Layer 10 of a small transformer language model trained on English Wikipedia (24 layers, counted from 0, width 96).
A neuron's activation on a vector x is squared ReLU(weights . x), where the dot is the dot product.

Input weights of the MLP neurons that the questions are about. A number n stands for n times 0.005.
n62: -28 42 -61 3 37 -28 27 -32 -34 27 11 -31 0 -57 -36 -38 -31 -23 27 -47 35 14 -28 6 -3 -36 -33 18 58 -30 -18 -22 -20 10 27 -33 -11 -5 17 -33 54 -34 -16 14 13 13 19 -6 34 -36 22 16 -24 -18 -7 1 -27 35 -23 26 11 -14 -25 -33 -35 30 -35 -22 1 -9 -19 -21 -11 -16 -39 -3 7 31 42 24 17 -28 26 -24 -58 51 51 -19 -25 -22 -35 34 19 11 11 -15
n111: -16 5 24 -34 39 -8 33 23 -36 -6 11 11 -5 -41 1 29 6 0 -28 2 -75 -23 36 25 7 -15 45 10 6 -5 -25 23 34 10 29 -23 -4 12 50 -5 -4 4 -33 4 42 77 -2 34 -18 33 -23 -63 -3 -35 7 -27 -2 19 -40 9 18 45 9 12 2 -2 29 16 -21 -26 -9 6 11 1 20 -15 72 2 -7 -23 -36 -14 51 -24 9 10 19 -29 -5 -15 0 -27 31 -11 15 -28
n121: 16 17 9 -30 75 -5 -62 -17 16 15 -16 19 1 -36 25 12 12 -41 -39 -37 -47 -38 -26 21 35 -38 5 -13 32 -9 33 -8 -12 50 21 -35 17 2 -30 2 -44 2 20 -45 7 -18 -14 -40 -21 -32 -12 -35 -10 -36 2 -19 -18 -12 0 -29 -11 13 -14 10 -9 18 29 -20 23 14 -10 60 -3 -42 2 -36 4 -18 20 14 6 26 -2 -25 24 -21 18 17 32 10 -44 18 11 33 21 2
n133: -22 45 -50 29 -23 -22 -12 12 25 38 -17 35 -21 -11 25 24 -21 -15 18 -19 62 4 -44 -6 10 16 65 -30 -18 -11 14 -4 29 27 -8 -23 -2 -48 -51 -6 2 -6 -25 20 21 45 -37 2 -29 -28 -21 -9 -20 9 -28 -41 17 -10 17 5 -48 15 -14 13 -43 36 -7 18 38 -35 34 -40 -44 52 -26 -11 22 -23 -42 9 26 15 32 -7 3 7 -11 27 -26 31 11 -14 -5 -27 45 -29
n144: 12 -32 11 0 -19 -8 9 -3 -42 24 -10 -62 14 34 -10 35 13 -62 35 -6 31 -36 -13 -3 14 -26 -21 29 37 -45 17 -32 -13 -38 -12 9 15 -10 -5 41 -8 -5 30 59 -13 30 46 -33 17 -8 -10 33 -44 -1 6 10 23 -1 -34 15 -21 29 -15 34 11 -5 9 2 2 32 27 0 27 21 5 -11 12 36 4 4 7 -2 30 39 7 16 38 -2 9 -28 8 -72 -6 -29 16 58
n147: -37 58 -6 -17 13 -4 58 20 -38 -5 -11 38 9 -7 -29 32 10 -44 22 -8 -11 -25 -1 -20 35 10 0 -12 -6 7 -13 45 16 46 23 42 -14 -22 -2 -20 25 -22 42 5 -24 -16 -34 5 -15 3 12 7 -8 -37 -43 -10 -5 0 19 20 7 21 12 -10 2 -2 -10 -19 38 -6 15 9 -22 28 -15 61 -61 -34 20 44 0 17 -52 33 -25 -18 -22 28 73 -11 -26 24 -1 -23 31 -21
n162: 46 -26 36 -65 12 12 1 -6 -4 35 -28 3 -24 7 -26 -18 -36 -18 25 -48 -45 42 10 46 46 -3 62 22 24 -34 -23 9 5 -31 -2 -20 20 -8 24 9 0 8 23 14 54 24 -10 2 1 -6 6 15 23 -3 0 32 -9 9 44 6 -42 14 51 17 18 -49 3 35 10 -67 -40 -20 -9 13 -14 22 44 19 -17 -34 -52 41 40 11 11 17 1 -31 -33 -11 3 -3 43 38 36 9
n166: 1 -1 37 1 48 12 -61 -13 -5 27 -43 -6 2 4 28 -15 -5 -9 -23 -6 -38 27 13 13 -2 -16 52 -32 0 -23 -30 2 0 33 14 31 -36 12 -5 -2 10 -19 -21 -27 -20 7 6 7 -4 -36 -15 -4 67 1 -5 -30 16 7 -32 -21 -8 13 -28 17 42 -59 28 -3 -3 7 -34 -27 -23 25 1 54 47 -15 -32 6 18 -7 16 6 48 -12 48 28 -29 -6 -67 -30 9 -47 -8 -15
n199: -2 -42 -2 11 -28 -38 -17 -44 47 45 -27 -25 -26 -35 31 -50 -49 -4 -24 16 -2 16 0 28 -3 3 29 29 18 -11 9 -13 -2 -2 11 -11 41 29 22 32 -24 -2 -13 -25 24 -47 29 -38 28 2 -15 30 -6 -41 -32 -26 -49 27 16 52 -18 55 31 -5 -2 0 -12 -8 19 21 47 4 -16 -1 -7 -1 -21 16 19 20 34 71 -11 1 -37 20 -16 -12 -2 -37 2 2 16 -12 -36 42
n200: -31 -38 -5 -3 6 6 -11 -8 4 2 6 23 25 -22 8 3 -21 -23 36 49 5 18 36 11 -15 4 10 37 43 69 -2 18 34 -2 -18 13 3 -18 2 -24 -14 14 -20 -35 52 33 -30 -20 -22 14 21 -10 -18 -14 -52 7 3 17 21 16 -37 -12 10 -7 -66 -15 -37 -33 17 59 -15 13 -16 -55 0 -15 2 16 -2 -5 -8 28 -39 6 -7 25 -68 -18 32 35 52 26 8 -37 15 23
n224: 13 27 -2 -27 52 -9 -14 12 5 9 8 -58 -24 1 5 29 49 -16 -39 -48 -36 -23 -16 17 32 -3 14 4 -30 -18 21 -14 -35 50 54 -8 20 -41 36 -19 17 -15 53 -26 -7 25 -51 -9 8 13 -2 10 10 20 -26 -15 28 47 -14 14 57 -66 22 -2 39 -25 25 16 19 -20 19 13 11 18 50 6 -52 10 -26 2 -37 -38 29 -36 -31 1 -13 8 -6 14 -6 -25 14 -3 26 -35
n267: -16 -20 -21 46 2 30 1 6 -18 29 -36 -21 -6 -4 23 9 -39 -14 24 48 33 -32 17 -46 -47 -7 -40 -2 -12 -6 14 -25 -10 32 -46 -32 35 -7 6 47 -76 -35 -28 -4 10 -39 -35 -1 -38 25 -5 17 44 24 18 35 -28 16 26 11 33 -33 -22 27 -1 40 2 37 33 32 -11 -15 -9 23 -38 -5 -6 -10 -27 -13 6 10 -1 11 18 -14 87 25 -15 35 34 32 36 -6 18 12
n310: -14 -4 -16 -26 63 -31 -8 15 -7 50 8 -15 27 -29 6 -15 34 -5 -77 4 16 -9 -5 -12 36 -14 -25 -9 -52 -1 7 12 10 -10 -1 -1 4 -18 7 23 29 -57 -8 14 -49 16 16 -70 -13 -32 15 3 10 22 23 -12 -34 35 -5 -20 23 31 -4 11 41 -15 2 14 -1 -4 -15 2 -35 -14 18 -3 -39 3 10 -24 32 12 24 -32 -14 36 -22 -4 -34 -5 27 -10 6 19 5 1
n349: 57 -17 37 -9 31 -16 1 51 41 15 27 -9 72 19 30 -17 32 -58 -19 30 -34 27 46 4 0 9 -21 -21 -1 14 17 24 -5 11 -14 1 25 40 4 -47 -5 33 30 -3 -25 60 18 9 -14 23 37 -5 0 7 33 6 -16 12 13 49 -67 22 29 1 34 7 48 21 49 -27 9 61 -26 31 -20 -47 36 -13 -26 -19 -20 -35 -62 -7 -33 5 7 -33 10 -4 14 -7 -7 -30 2 -36
n354: -27 15 -18 9 -44 6 29 46 16 -4 34 27 22 8 23 -9 -39 38 54 35 14 2 20 29 1 -9 18 36 20 14 -30 8 6 24 -14 15 -2 -14 15 32 0 9 26 -65 21 36 5 -24 29 -26 -25 25 -42 -31 2 5 87 11 30 22 -23 17 -30 15 56 -32 27 -61 16 3 -32 -38 -32 17 -8 20 15 -2 -10 14 -15 29 13 -12 -9 20 -6 -19 -22 11 3 13 -14 -6 1 5
n374: -8 -5 -9 -27 29 8 -15 26 1 -2 24 54 -13 -19 -4 21 1 -25 41 35 -2 55 18 58 -11 -7 6 24 58 -28 -9 21 -16 54 0 -12 -3 -12 94 0 -1 -9 -2 -59 39 18 -17 1 -31 -25 -22 21 -8 -3 -21 -18 -29 -24 -6 -31 -3 57 50 -5 -36 -32 6 -20 -22 -2 30 -21 -13 -11 -12 39 84 -21 21 6 -3 25 -19 28 -2 -10 -45 -16 -31 25 -35 5 -28 19 -29 -7
n399: 2 -1 -55 5 -21 2 31 -14 -19 10 -39 -32 6 52 30 21 -4 -3 25 -9 -1 -6 -35 4 23 -28 7 19 34 -24 -50 -11 -47 15 -14 11 8 46 -4 -3 1 -12 4 -8 -26 45 21 3 7 -18 6 42 -13 25 11 -19 -15 17 39 19 32 -33 -28 -29 56 38 -17 -1 28 1 35 -28 11 -41 -15 27 29 -14 -32 -54 -16 -7 81 -23 -30 -27 33 -22 1 46 16 25 -6 17 13 58
n410: 3 -2 -2 46 -38 12 47 34 11 -8 -13 16 -29 -27 20 -35 -38 -36 -23 15 -17 10 -48 39 -36 -4 19 -36 19 8 -15 -18 -28 49 -2 -11 47 -14 -57 -17 57 -7 -6 14 2 62 24 14 15 2 -63 14 40 5 -45 -28 8 -37 -27 3 7 -18 -1 -42 53 14 -59 -19 3 32 -41 -60 20 -33 -46 -26 11 -1 1 18 -36 -2 18 -2 -13 49 15 -11 -5 -26 -19 6 -7 -4 25 11
n494: 56 17 8 19 22 4 0 -31 16 16 10 -31 31 -7 45 4 19 -36 -29 -28 -62 28 -30 -42 -10 42 18 -7 10 46 6 -22 -26 15 3 3 53 -14 -13 -20 0 64 32 30 -17 -6 64 -8 7 -3 -66 -40 55 -4 7 24 39 33 11 -22 37 -7 2 -15 33 -22 44 53 10 57 -3 -26 18 31 -26 -27 27 -31 23 19 -2 -41 -4 29 -24 -7 44 -28 16 17 23 -62 7 28 24 64
n515: 13 -26 -20 -43 -24 -31 -74 23 0 23 -23 4 63 17 34 -16 -12 -12 -19 16 2 9 -51 6 -29 -16 -5 -8 -9 -15 26 -70 2 6 24 -51 -23 15 2 -1 -34 28 -22 -2 9 -6 -14 15 -2 -68 -13 9 -10 4 -8 -22 40 8 30 -46 15 -12 -1 29 30 -23 -16 -48 28 13 3 1 -5 21 -2 56 36 -28 -12 12 30 -20 6 -48 -27 8 8 14 7 -28 -12 -1 41 15 21 29
n518: -24 30 8 10 7 -9 -2 16 36 -37 -17 49 -34 -23 -1 42 24 -27 6 -55 53 4 -6 0 21 25 -31 -39 -1 -16 -21 41 40 55 -17 4 -3 2 34 -21 -4 -21 -6 -17 -3 14 -39 -12 -12 -1 -10 1 20 5 -11 48 11 17 10 4 12 30 -49 4 1 39 22 -14 -13 -22 24 -4 27 1 53 -4 13 -6 -58 -13 -3 15 9 -13 -14 -2 -7 2 -6 -3 -22 -26 -10 -29 -39 2
n526: -7 1 33 25 15 -8 10 8 -24 -20 -8 4 2 -51 32 -31 -27 -1 10 -1 -20 -44 -57 -10 12 22 -6 -25 -4 -38 -1 18 -25 0 -41 -6 22 -25 -7 -24 -4 18 -2 7 -29 7 47 -6 8 -7 19 -9 -42 -1 -9 60 -19 25 -17 16 4 -41 -5 3 -36 -26 -39 8 -14 25 -17 40 2 15 1 33 16 -14 4 21 -24 2 7 -30 9 29 -27 -47 34 -48 -27 -6 10 40 20 9
n550: -7 46 -4 -35 21 40 62 -43 -37 14 -11 1 21 35 10 -50 -40 -24 5 -33 -23 23 -28 48 -11 -43 -15 10 -25 -11 -7 0 -45 32 -6 52 8 -20 -29 -27 -6 -30 56 24 35 -11 -20 10 26 -23 19 8 -4 17 -3 -1 19 32 41 29 19 19 -2 1 -22 -17 -58 29 30 -30 -22 17 -14 14 -21 -56 -25 15 19 -19 -13 -13 -27 -33 -59 19 20 25 -25 -1 0 -5 4 56 3 44
n556: 46 45 -48 -22 4 15 8 49 -31 -55 -9 -5 48 45 20 8 73 24 22 -35 1 -7 14 30 30 -13 21 5 41 -19 -47 36 51 60 -2 -29 14 7 17 -11 -26 35 4 -41 23 34 -29 -54 30 4 -6 0 -26 -20 39 -18 -36 7 -49 1 11 12 6 -5 36 15 19 -33 8 -13 42 19 -72 23 1 0 -10 -44 -12 -22 -4 -26 -11 -22 8 -42 15 15 -64 16 -54 -18 10 -8 -20 32

Each question shows a token from some text and the vector x that enters the MLP there. A number n stands for n times 0.051.

" number": -15 -7 31 -20 -2 -22 -24 20 6 -15 39 6 11 33 -26 -4 -40 4 -13 -3 5 -5 -14 7 6 9 12 4 -48 15 -8 -7 -3 -36 -16 1 11 4 21 -20 -17 19 22 16 10 5 20 20 7 15 5 -17 47 3 39 -28 21 -11 -26 -23 0 -15 -8 13 12 -17 -2 -8 11 -3 32 20 -17 -51 -36 1 3 5 21 -32 -10 26 10 0 15 7 -3 2 14 -12 -6 -46 14 -13 15 -31
The most active neuron and its activation: n111, at about 2.5

"2": -25 -19 -2 1 6 -18 -13 12 5 -31 17 -4 1 11 -23 16 -30 -1 -27 5 26 -17 -6 24 16 -22 26 -6 4 -9 -35 -31 -5 -11 -20 31 28 16 13 0 14 9 32 11 -7 -28 -5 18 3 35 32 -16 9 32 9 -24 32 -17 -13 -15 -26 -25 -3 4 -25 -14 23 4 -3 4 43 0 -22 -19 -23 -14 -23 15 27 8 -9 -35 2 -18 23 -24 -41 -17 3 -6 41 -3 -5 -5 -7 -23
Which of these neurons fires most? n224

" bl": 4 -18 20 -5 7 17 -17 8 16 14 -18 0 -1 14 -12 9 -25 18 -19 -11 17 -26 0 3 42 -10 30 6 -20 24 -34 -10 6 -3 -24 6 4 11 15 6 -2 -18 19 21 10 -36 34 -15 -27 8 -16 -28 -3 35 51 -27 18 -32 -42 -27 11 -43 13 0 8 0 -17 -25 19 -16 11 7 -15 -25 -22 2 -16 41 27 4 -17 -1 5 -20 17 21 14 18 23 -16 -14 -1 -11 -7 -14 -14
Which three neurons fire most, strongest first? n121, n310, n166

"8": 6 -21 -33 6 -8 -13 20 39 3 0 34 28 8 11 -26 36 -41 -9 9 3 17 1 5 -17 29 -27 19 31 5 15 6 -15 -18 -9 -14 17 15 30 10 9 5 -5 -6 -15 6 -44 -9 39 32 0 16 -21 -3 3 26 2 24 -17 -7 -11 -10 -15 5 20 -15 -22 -3 10 -49 1 19 1 11 -18 -34 -7 -23 24 2 30 -12 9 36 -40 -14 -18 -20 -7 -22 -13 -19 -4 -3 -2 -20 -14
Which three neurons fire most, strongest first? n354, n374, n62

" h": 18 -7 12 -6 -4 5 1 35 18 -2 1 13 26 29 -25 -9 9 21 -4 -21 21 -4 12 -1 43 -11 35 -1 -27 25 -33 -26 21 -14 -17 23 6 -2 14 24 -10 -5 22 -1 -23 -51 22 17 16 0 6 -8 -34 14 23 0 6 -27 -9 2 24 2 2 -13 -27 -2 -20 14 6 -28 1 0 -19 -26 -38 -19 -6 29 23 4 -25 -25 -3 6 5 6 -44 18 -3 -21 0 17 0 -38 -42 4
Which of these neurons fires most? n556

" This": -9 -18 28 -9 -37 15 20 9 19 -30 29 12 30 -19 -49 -15 -14 -28 8 -4 0 -22 -23 -1 -4 -11 -7 6 -4 37 -26 -18 -10 -26 -10 -6 -11 14 17 -25 16 16 32 14 -10 -36 -1 8 9 3 6 -16 13 12 30 -11 38 -16 8 10 0 -13 11 -22 -4 -9 -8 24 -28 -12 55 20 -13 -37 -34 -17 -18 -9 15 8 11 -3 -21 -20 0 -10 16 26 -24 0 11 -5 -6 -10 -31 -23
The two highest activations, in order: n550, n349

"duc": 6 -9 -12 5 -13 -32 -27 -4 36 7 11 9 12 1 -18 25 -17 8 10 -26 27 -33 9 -24 6 -18 -1 14 -17 -1 2 -32 12 -6 -28 1 -9 -6 44 -25 -31 17 18 7 -7 -29 1 24 16 -9 -16 -25 28 11 29 -21 4 -24 -18 -49 3 22 -38 -11 -27 26 13 15 -7 -4 20 20 -7 -43 -14 7 -27 13 45 11 -3 4 2 9 12 -13 -20 21 8 -6 -9 1 -6 -31 -23 -14
Which of these neurons fires most? n121

" The": -26 -12 17 10 -9 8 2 9 7 -5 9 6 11 -18 -27 -3 -8 0 -2 -2 33 -12 -15 7 7 -17 -9 8 -8 22 -25 5 -19 -19 -14 -4 -8 25 37 -23 23 5 23 13 0 -29 9 9 7 6 9 -21 13 8 36 -32 29 -3 15 2 5 3 5 -52 5 2 -6 12 -16 -41 42 23 -21 -80 -33 3 -16 13 26 34 14 20 7 8 22 0 3 16 -26 -2 10 -14 -16 -24 2 -13
Which of these neurons fires most? n62

" y": 15 -13 17 10 -9 6 -31 26 16 -5 8 18 33 45 -14 3 6 5 17 8 11 -31 10 6 34 10 6 -5 -19 25 -18 -25 8 -27 -53 -6 -29 -1 12 7 -23 3 -15 19 2 -22 6 15 -11 10 11 11 24 26 16 -40 -13 4 -36 1 16 -25 9 -4 -19 -8 -15 -9 11 5 20 9 -1 -17 -23 -10 -12 33 35 3 -31 -14 3 6 12 -16 -26 38 -15 20 -10 -7 7 -37 -45 -11
Which of these neurons fires most? n556

"6": 2 -27 -34 10 -9 -24 5 19 0 -3 29 10 8 11 -7 28 -52 -15 1 1 11 0 12 -9 23 -12 26 15 -20 -2 -19 -28 -10 -27 2 18 42 16 16 3 9 -1 -15 3 -10 -36 2 53 10 10 25 -15 2 5 31 -13 4 -24 -14 -21 -13 -33 10 18 -7 -17 -5 -7 -30 15 18 -2 -13 -15 -20 -26 -33 16 15 31 -22 6 23 -32 -1 -38 -18 -19 -18 1 13 -18 -23 13 -22 -19
The two highest activations, in order: n199, n399

".": 13 -19 16 10 23 19 20 30 12 -22 24 17 33 10 -14 -3 -10 6 -17 4 24 -30 -2 -8 33 -2 39 10 -1 26 3 -14 12 -10 -9 12 43 10 36 -14 5 -4 14 20 -1 -28 17 20 -11 16 -2 -12 14 -25 27 -12 51 -6 29 -16 12 -23 4 0 -20 -2 -36 3 -10 -39 17 1 6 -41 -40 -18 7 12 -17 13 0 -9 35 31 2 -26 -17 31 0 -5 -5 -2 -5 -2 -19 -15
Which three neurons fire most, strongest first? n111, n494, n162

",": -4 -26 -4 22 3 7 13 26 8 6 19 16 0 -9 -27 10 -32 -17 -6 11 7 -31 2 -8 15 1 20 26 18 35 20 -17 -1 -8 -26 13 2 8 4 -5 13 -18 -4 -13 4 -75 -14 41 28 19 -8 1 -8 -1 25 -8 15 2 -5 -41 2 -26 9 11 -28 -1 6 -18 -40 -37 39 -4 15 -47 -29 -7 -29 30 -2 -3 -11 1 10 3 9 1 -3 19 -24 -22 2 -9 -14 2 -7 -19
The two highest activations, in order: n267, n200

"s": -9 -7 27 9 -15 -9 5 37 46 -22 -20 -6 25 23 -59 -1 -37 -16 1 -13 -2 -45 6 -3 23 -8 2 29 -4 -1 -32 -7 -12 -40 -27 3 25 -5 15 -2 1 31 8 10 -3 -34 8 17 29 37 2 -18 13 -2 4 -31 7 -7 -7 -35 22 -22 -13 22 -35 9 -4 -4 -2 -23 21 -22 -15 -11 -36 3 -3 3 4 4 -6 18 3 8 -14 -24 -11 8 6 -18 -3 -16 -13 1 -31 -1
Which of these neurons fires most? n144

"ough": 24 -23 27 21 -17 7 -2 22 11 -2 33 25 29 30 -22 11 -21 -5 3 -1 12 -1 4 -21 2 -12 0 -3 10 -7 1 6 14 -8 6 24 9 36 34 -18 -10 23 27 -6 -14 -47 14 35 35 -8 -2 -13 26 -11 41 -8 -5 32 2 -6 -8 -6 -3 4 -11 -20 0 -22 -29 -19 13 -3 -14 -29 1 -32 -6 13 -5 -4 -23 -18 -16 0 22 17 -28 24 -12 -27 35 -7 21 -27 -32 -43
Which of these neurons fires most? n349

"0": -11 -2 32 -19 15 -24 2 12 16 -24 12 13 -15 5 -24 35 -49 -11 -7 -6 30 -26 -15 15 13 -11 -4 12 -15 -1 -37 -2 8 -34 -2 21 31 29 2 -11 -5 -28 16 -7 0 -26 -30 14 11 16 18 -10 11 0 6 -8 38 -30 -14 -2 -19 -59 -19 6 -34 1 -10 -8 -22 -13 35 4 16 6 -7 9 -16 10 21 33 5 -6 15 -27 8 -1 -6 -6 -15 -13 13 -15 -12 23 -46 -4
The two highest activations, in order: n518, n526

" |": -22 -26 10 20 -7 -32 -3 5 13 15 -8 2 22 -4 2 -11 -33 -9 -16 6 23 -25 6 -2 32 8 22 23 -29 17 5 -11 -6 -39 -40 15 10 37 -3 -14 -15 -28 7 20 -11 -17 7 32 32 28 -29 -4 21 -12 27 -15 -2 -7 2 -33 -15 -36 -18 -29 -30 -8 -1 -1 -7 -35 16 2 -15 -28 -24 -2 -1 27 36 35 3 8 9 16 0 -41 -3 14 -11 6 -18 -9 -15 6 -21 -11
Which of these neurons fires most? n199

"ia": -2 3 -18 16 -3 -12 -11 12 0 10 -4 8 14 15 -2 24 -29 -13 14 28 16 -17 -13 0 14 -30 -3 7 -12 50 -3 -16 13 -38 -17 1 17 8 8 13 -12 21 -12 22 -16 -6 24 13 32 4 3 -36 14 3 12 -32 17 -15 -12 -26 -9 -47 1 6 -25 14 20 -1 5 -26 9 -2 -8 -14 -29 21 -37 28 18 31 -13 42 28 -26 -9 -38 -32 26 7 -24 -3 -20 -15 -1 -12 -29
Which of these neurons fires most? n133

" March": -19 -35 12 -1 -28 20 -4 1 3 -17 4 15 12 9 -22 14 -19 13 -8 -39 33 -6 -8 9 33 -10 13 9 -50 2 0 -21 -26 5 -16 21 -2 3 -1 -17 -18 2 11 -11 -17 -18 -17 35 13 30 10 -6 4 -2 28 18 49 -14 12 -62 -1 -27 -5 6 -15 -11 9 -17 -19 4 18 -17 3 -36 -39 -9 -14 9 -29 3 4 -11 20 -9 -1 -3 -6 11 2 -6 -14 -33 13 1 -11 -50
Which of these neurons fires most? n518

"3": -4 -18 -30 21 -21 -17 -11 2 -1 -14 8 30 17 18 -21 25 -50 9 -16 22 32 2 -16 13 23 -5 11 29 -32 30 -12 -13 3 -9 -11 35 14 59 25 17 4 -6 -9 -19 -28 -35 -3 31 -10 15 30 -13 -18 8 11 13 9 -11 -12 -11 5 -17 13 15 -32 -23 12 -11 -4 -2 17 4 3 -20 -5 1 -23 20 6 13 -15 -5 14 -32 7 -46 -19 -8 -26 -14 3 -18 -24 -4 -19 -21
The two highest activations, in order: n354, n200

"ociation": 5 -3 4 -10 0 -4 0 -25 -4 -10 3 19 33 15 -37 34 -30 -2 2 1 -5 -22 -5 -7 -14 -21 26 9 -16 10 -24 -19 0 -15 -31 23 25 28 26 -25 -26 25 9 -8 -10 -18 7 18 4 43 19 -37 45 12 37 1 31 -25 -13 -40 -20 -7 0 20 -24 6 8 0 0 -34 38 2 -11 -34 2 13 20 20 -9 -23 -21 -8 4 3 0 -26 -4 21 10 6 4 -23 1 -2 -33 -5
Which of these neurons fires most? n111

"/": 16 1 -12 10 -8 -17 -23 52 4 3 23 20 5 16 5 0 -13 7 5 -22 8 5 -8 -9 17 8 34 3 -49 9 -15 2 1 -33 -24 6 -5 13 -3 -53 -9 5 -1 -7 -40 -35 11 44 32 2 3 0 16 15 12 -3 4 -16 -4 -25 13 -7 -16 -20 -33 -13 4 26 -6 -14 41 20 5 -13 -15 20 -18 23 2 -5 -5 -5 27 -34 -3 4 -26 23 16 4 -9 24 -6 52 -11 -17
Which of these neurons fires most? n526

" air": 14 -39 -8 18 -20 -3 -10 4 28 -1 27 44 7 16 -16 0 3 -28 23 -20 12 -50 -18 -2 16 -12 -9 6 -44 9 -12 -25 11 -9 -7 1 11 -13 3 -23 -16 21 23 -23 20 -2 12 25 25 18 6 -23 2 25 26 -54 22 -34 10 -26 10 -36 -6 2 -18 7 -15 14 -9 -18 7 -15 -12 -22 -11 18 -11 2 23 -6 -16 14 -16 9 -5 10 -8 0 7 -2 -18 -45 -19 -30 -18 -20
The two highest activations, in order: n133, n410

" ": 2 -21 -10 15 16 -23 -38 15 10 -8 3 13 0 26 19 0 -38 10 6 3 -12 -33 -27 4 21 -2 14 18 -17 12 -30 -33 11 -37 -32 29 4 17 2 -34 -14 -20 0 21 -4 -31 10 31 22 37 10 -1 27 7 7 -16 6 -7 1 -18 1 -34 -20 -38 -15 -13 -14 0 -22 6 36 -12 -14 -24 -42 9 2 5 11 36 1 4 31 -12 10 -7 7 24 -13 -30 -3 20 -11 7 -14 -26
The most active neuron and its activation: n399, at about 1.2

"ance": -13 -4 24 6 -32 -5 -1 20 12 -16 22 2 32 7 -23 22 -24 -33 -2 -22 9 -5 -11 -25 9 -20 25 16 -23 23 -8 -42 8 -19 -28 24 19 1 27 -33 -23 16 -6 23 -18 -12 28 31 10 14 7 -47 29 12 46 -16 25 -11 -25 -21 -9 -35 1 4 -15 13 4 -8 -7 -6 14 -13 2 -23 -21 19 13 6 9 16 -38 10 -10 27 -15 2 -22 19 5 -1 9 -19 -6 14 -33 0
Which of these neurons fires most? n494

"ated": 34 2 -16 24 -19 -23 35 11 7 -31 4 16 8 -18 -13 19 -43 -20 2 -14 14 -49 8 0 12 -23 4 -10 -18 19 5 -7 -17 -39 -31 29 26 7 10 1 -4 -1 23 19 11 -37 51 29 8 13 15 -1 13 12 4 2 -1 -24 11 -28 0 -17 -17 7 -20 -6 6 18 -30 -14 23 -19 -18 -15 -25 -14 -19 22 4 -2 12 -20 -21 26 -12 -21 -24 19 -14 -12 0 5 15 -11 -39 -17
Which three neurons fire most, strongest first? n144, n550, n267

"1": -18 -22 6 16 -2 -29 -12 31 12 -19 13 6 15 31 -23 20 3 9 -12 21 -1 -6 -13 37 32 -21 12 19 -7 21 -39 -31 -17 -16 -45 32 35 39 -23 0 -1 3 18 3 -26 -33 3 28 16 23 22 -26 14 0 -4 -26 18 -8 1 0 -14 -27 -32 7 -26 2 12 -6 -19 -7 26 2 -18 -8 -30 17 -8 6 35 18 5 -13 20 2 1 -18 -20 14 -11 -21 30 17 14 1 5 -15
The most active neuron and its activation: n399, at about 0.58

" ch": 4 -8 28 10 4 -14 -26 6 10 -11 5 18 8 14 -21 -13 -9 22 8 -35 4 7 9 -28 51 10 2 20 -15 13 -3 -35 14 7 -28 26 -1 12 11 -13 19 -4 29 2 7 -31 29 18 14 -7 27 -29 6 27 0 -4 36 -27 -12 -36 -1 -6 -8 3 -13 12 -26 -16 -3 4 -16 -4 -36 -38 -34 -8 11 31 31 7 -20 7 17 14 2 3 7 50 -16 -5 -16 23 3 -16 -43 -15
Which of these neurons fires most? n166

" third": -6 -20 3 5 6 -14 -7 21 18 -8 2 17 40 28 -22 24 -8 -14 -1 -25 6 -19 -13 7 6 -1 -25 -1 -27 -3 -14 -2 -2 -6 -4 39 3 10 27 -26 -1 -14 14 -18 -16 -20 27 28 18 -13 26 12 30 15 30 -1 22 -53 -9 -12 -21 -15 -8 -14 -15 -27 -17 18 -12 1 36 -17 -10 -62 -19 -14 -8 4 1 1 -6 44 -3 -11 18 0 4 -4 -20 27 19 -12 10 -41 -33 -2
Which of these neurons fires most? n518

"ar": 0 -12 7 -6 -43 0 1 38 41 9 16 13 8 28 -17 41 -10 2 -9 -3 12 -28 19 7 4 -13 6 14 -13 21 4 -29 -15 1 -21 14 10 7 28 -6 4 17 32 20 21 0 -24 12 21 5 4 -39 3 24 25 -11 25 -48 -12 -44 -28 -28 9 3 33 -7 6 9 -17 -19 11 -16 13 -26 -38 4 -11 5 21 15 7 6 -24 -10 26 3 -12 0 -1 16 22 -28 -7 10 -38 -14
The two highest activations, in order: n354, n349

"ology": -5 -12 15 -1 -8 -10 2 19 4 -14 4 25 23 8 -22 7 -44 -40 -8 -23 -3 1 9 -18 -3 -8 -1 39 -7 24 -39 -22 8 -20 -36 -2 27 -3 19 -17 -13 29 -1 16 2 7 24 27 -7 33 23 -34 27 10 8 -20 20 -41 -20 -10 -17 14 13 10 -33 9 -6 7 -8 -36 28 -3 -2 -30 3 18 9 12 -8 7 -31 13 17 16 -8 -29 -20 0 -19 -12 -10 -3 -15 -9 -37 -42
Which of these neurons fires most? n111

" mon": 39 -21 9 -5 -18 -13 -9 4 23 -13 17 28 -10 35 -3 -4 0 18 -22 -3 5 -5 4 -4 31 -23 -28 32 -36 9 -21 -19 8 -29 -15 4 -5 4 16 5 -5 -7 -16 -1 3 -4 10 15 6 25 5 -32 -7 16 22 -7 -6 -16 -3 -30 -6 -38 12 3 24 3 -12 -11 -30 -38 23 14 -37 -16 -29 17 -12 11 22 5 -33 -6 5 11 7 24 -32 0 -12 -12 19 -18 -28 -63 -27 -18
Which of these neurons fires most? n349

" series": 5 -49 9 -15 3 -23 -1 21 17 -17 7 25 16 25 -11 -9 -18 -16 -17 4 10 -44 -19 -12 2 -4 -20 14 -4 0 -17 13 -14 -4 -52 -6 -4 9 35 -14 -29 6 2 17 -10 -27 10 33 13 26 6 -27 32 20 47 -22 32 -18 -29 -19 7 -13 0 -11 -31 -3 -21 2 5 2 14 4 4 -26 2 2 -9 -7 4 -27 -2 11 -3 29 -10 -5 -26 24 0 3 1 -49 18 -19 -23 -28
Which of these neurons fires most? n349

" in": -1 -19 -6 37 -9 -2 40 9 -20 -20 -5 4 -17 -2 -26 2 -21 -10 4 -1 -26 -26 -5 -9 -1 -21 3 -4 -33 -2 -25 -7 22 -12 -9 9 32 26 9 -33 11 4 -5 -2 -11 -33 15 16 4 30 -2 -4 -13 22 -4 -9 18 -2 -17 -44 -18 -36 -25 3 -7 -4 -17 27 -12 -52 22 -7 0 -34 -22 -9 -17 -1 44 13 11 19 4 6 17 -10 -34 50 -23 -17 9 -11 0 -3 -23 -24
Which three neurons fire most, strongest first? n410, n147, n526

"4": -8 -26 7 46 -20 -28 -14 33 -6 -14 7 -14 11 26 13 13 -34 -17 8 -12 11 -8 -5 34 25 10 29 -10 -14 6 -33 -28 -30 -6 -24 25 10 40 23 -7 6 -11 27 20 -25 -51 1 50 4 24 16 -27 14 -8 13 -12 19 -18 7 -29 -17 -28 -13 -3 -8 -17 6 -7 -5 2 23 8 -4 -4 -20 13 -17 14 14 22 -22 -5 -6 -32 -1 -25 -14 10 -9 -19 15 -14 -3 14 -17 -15
Which of these neurons fires most? n526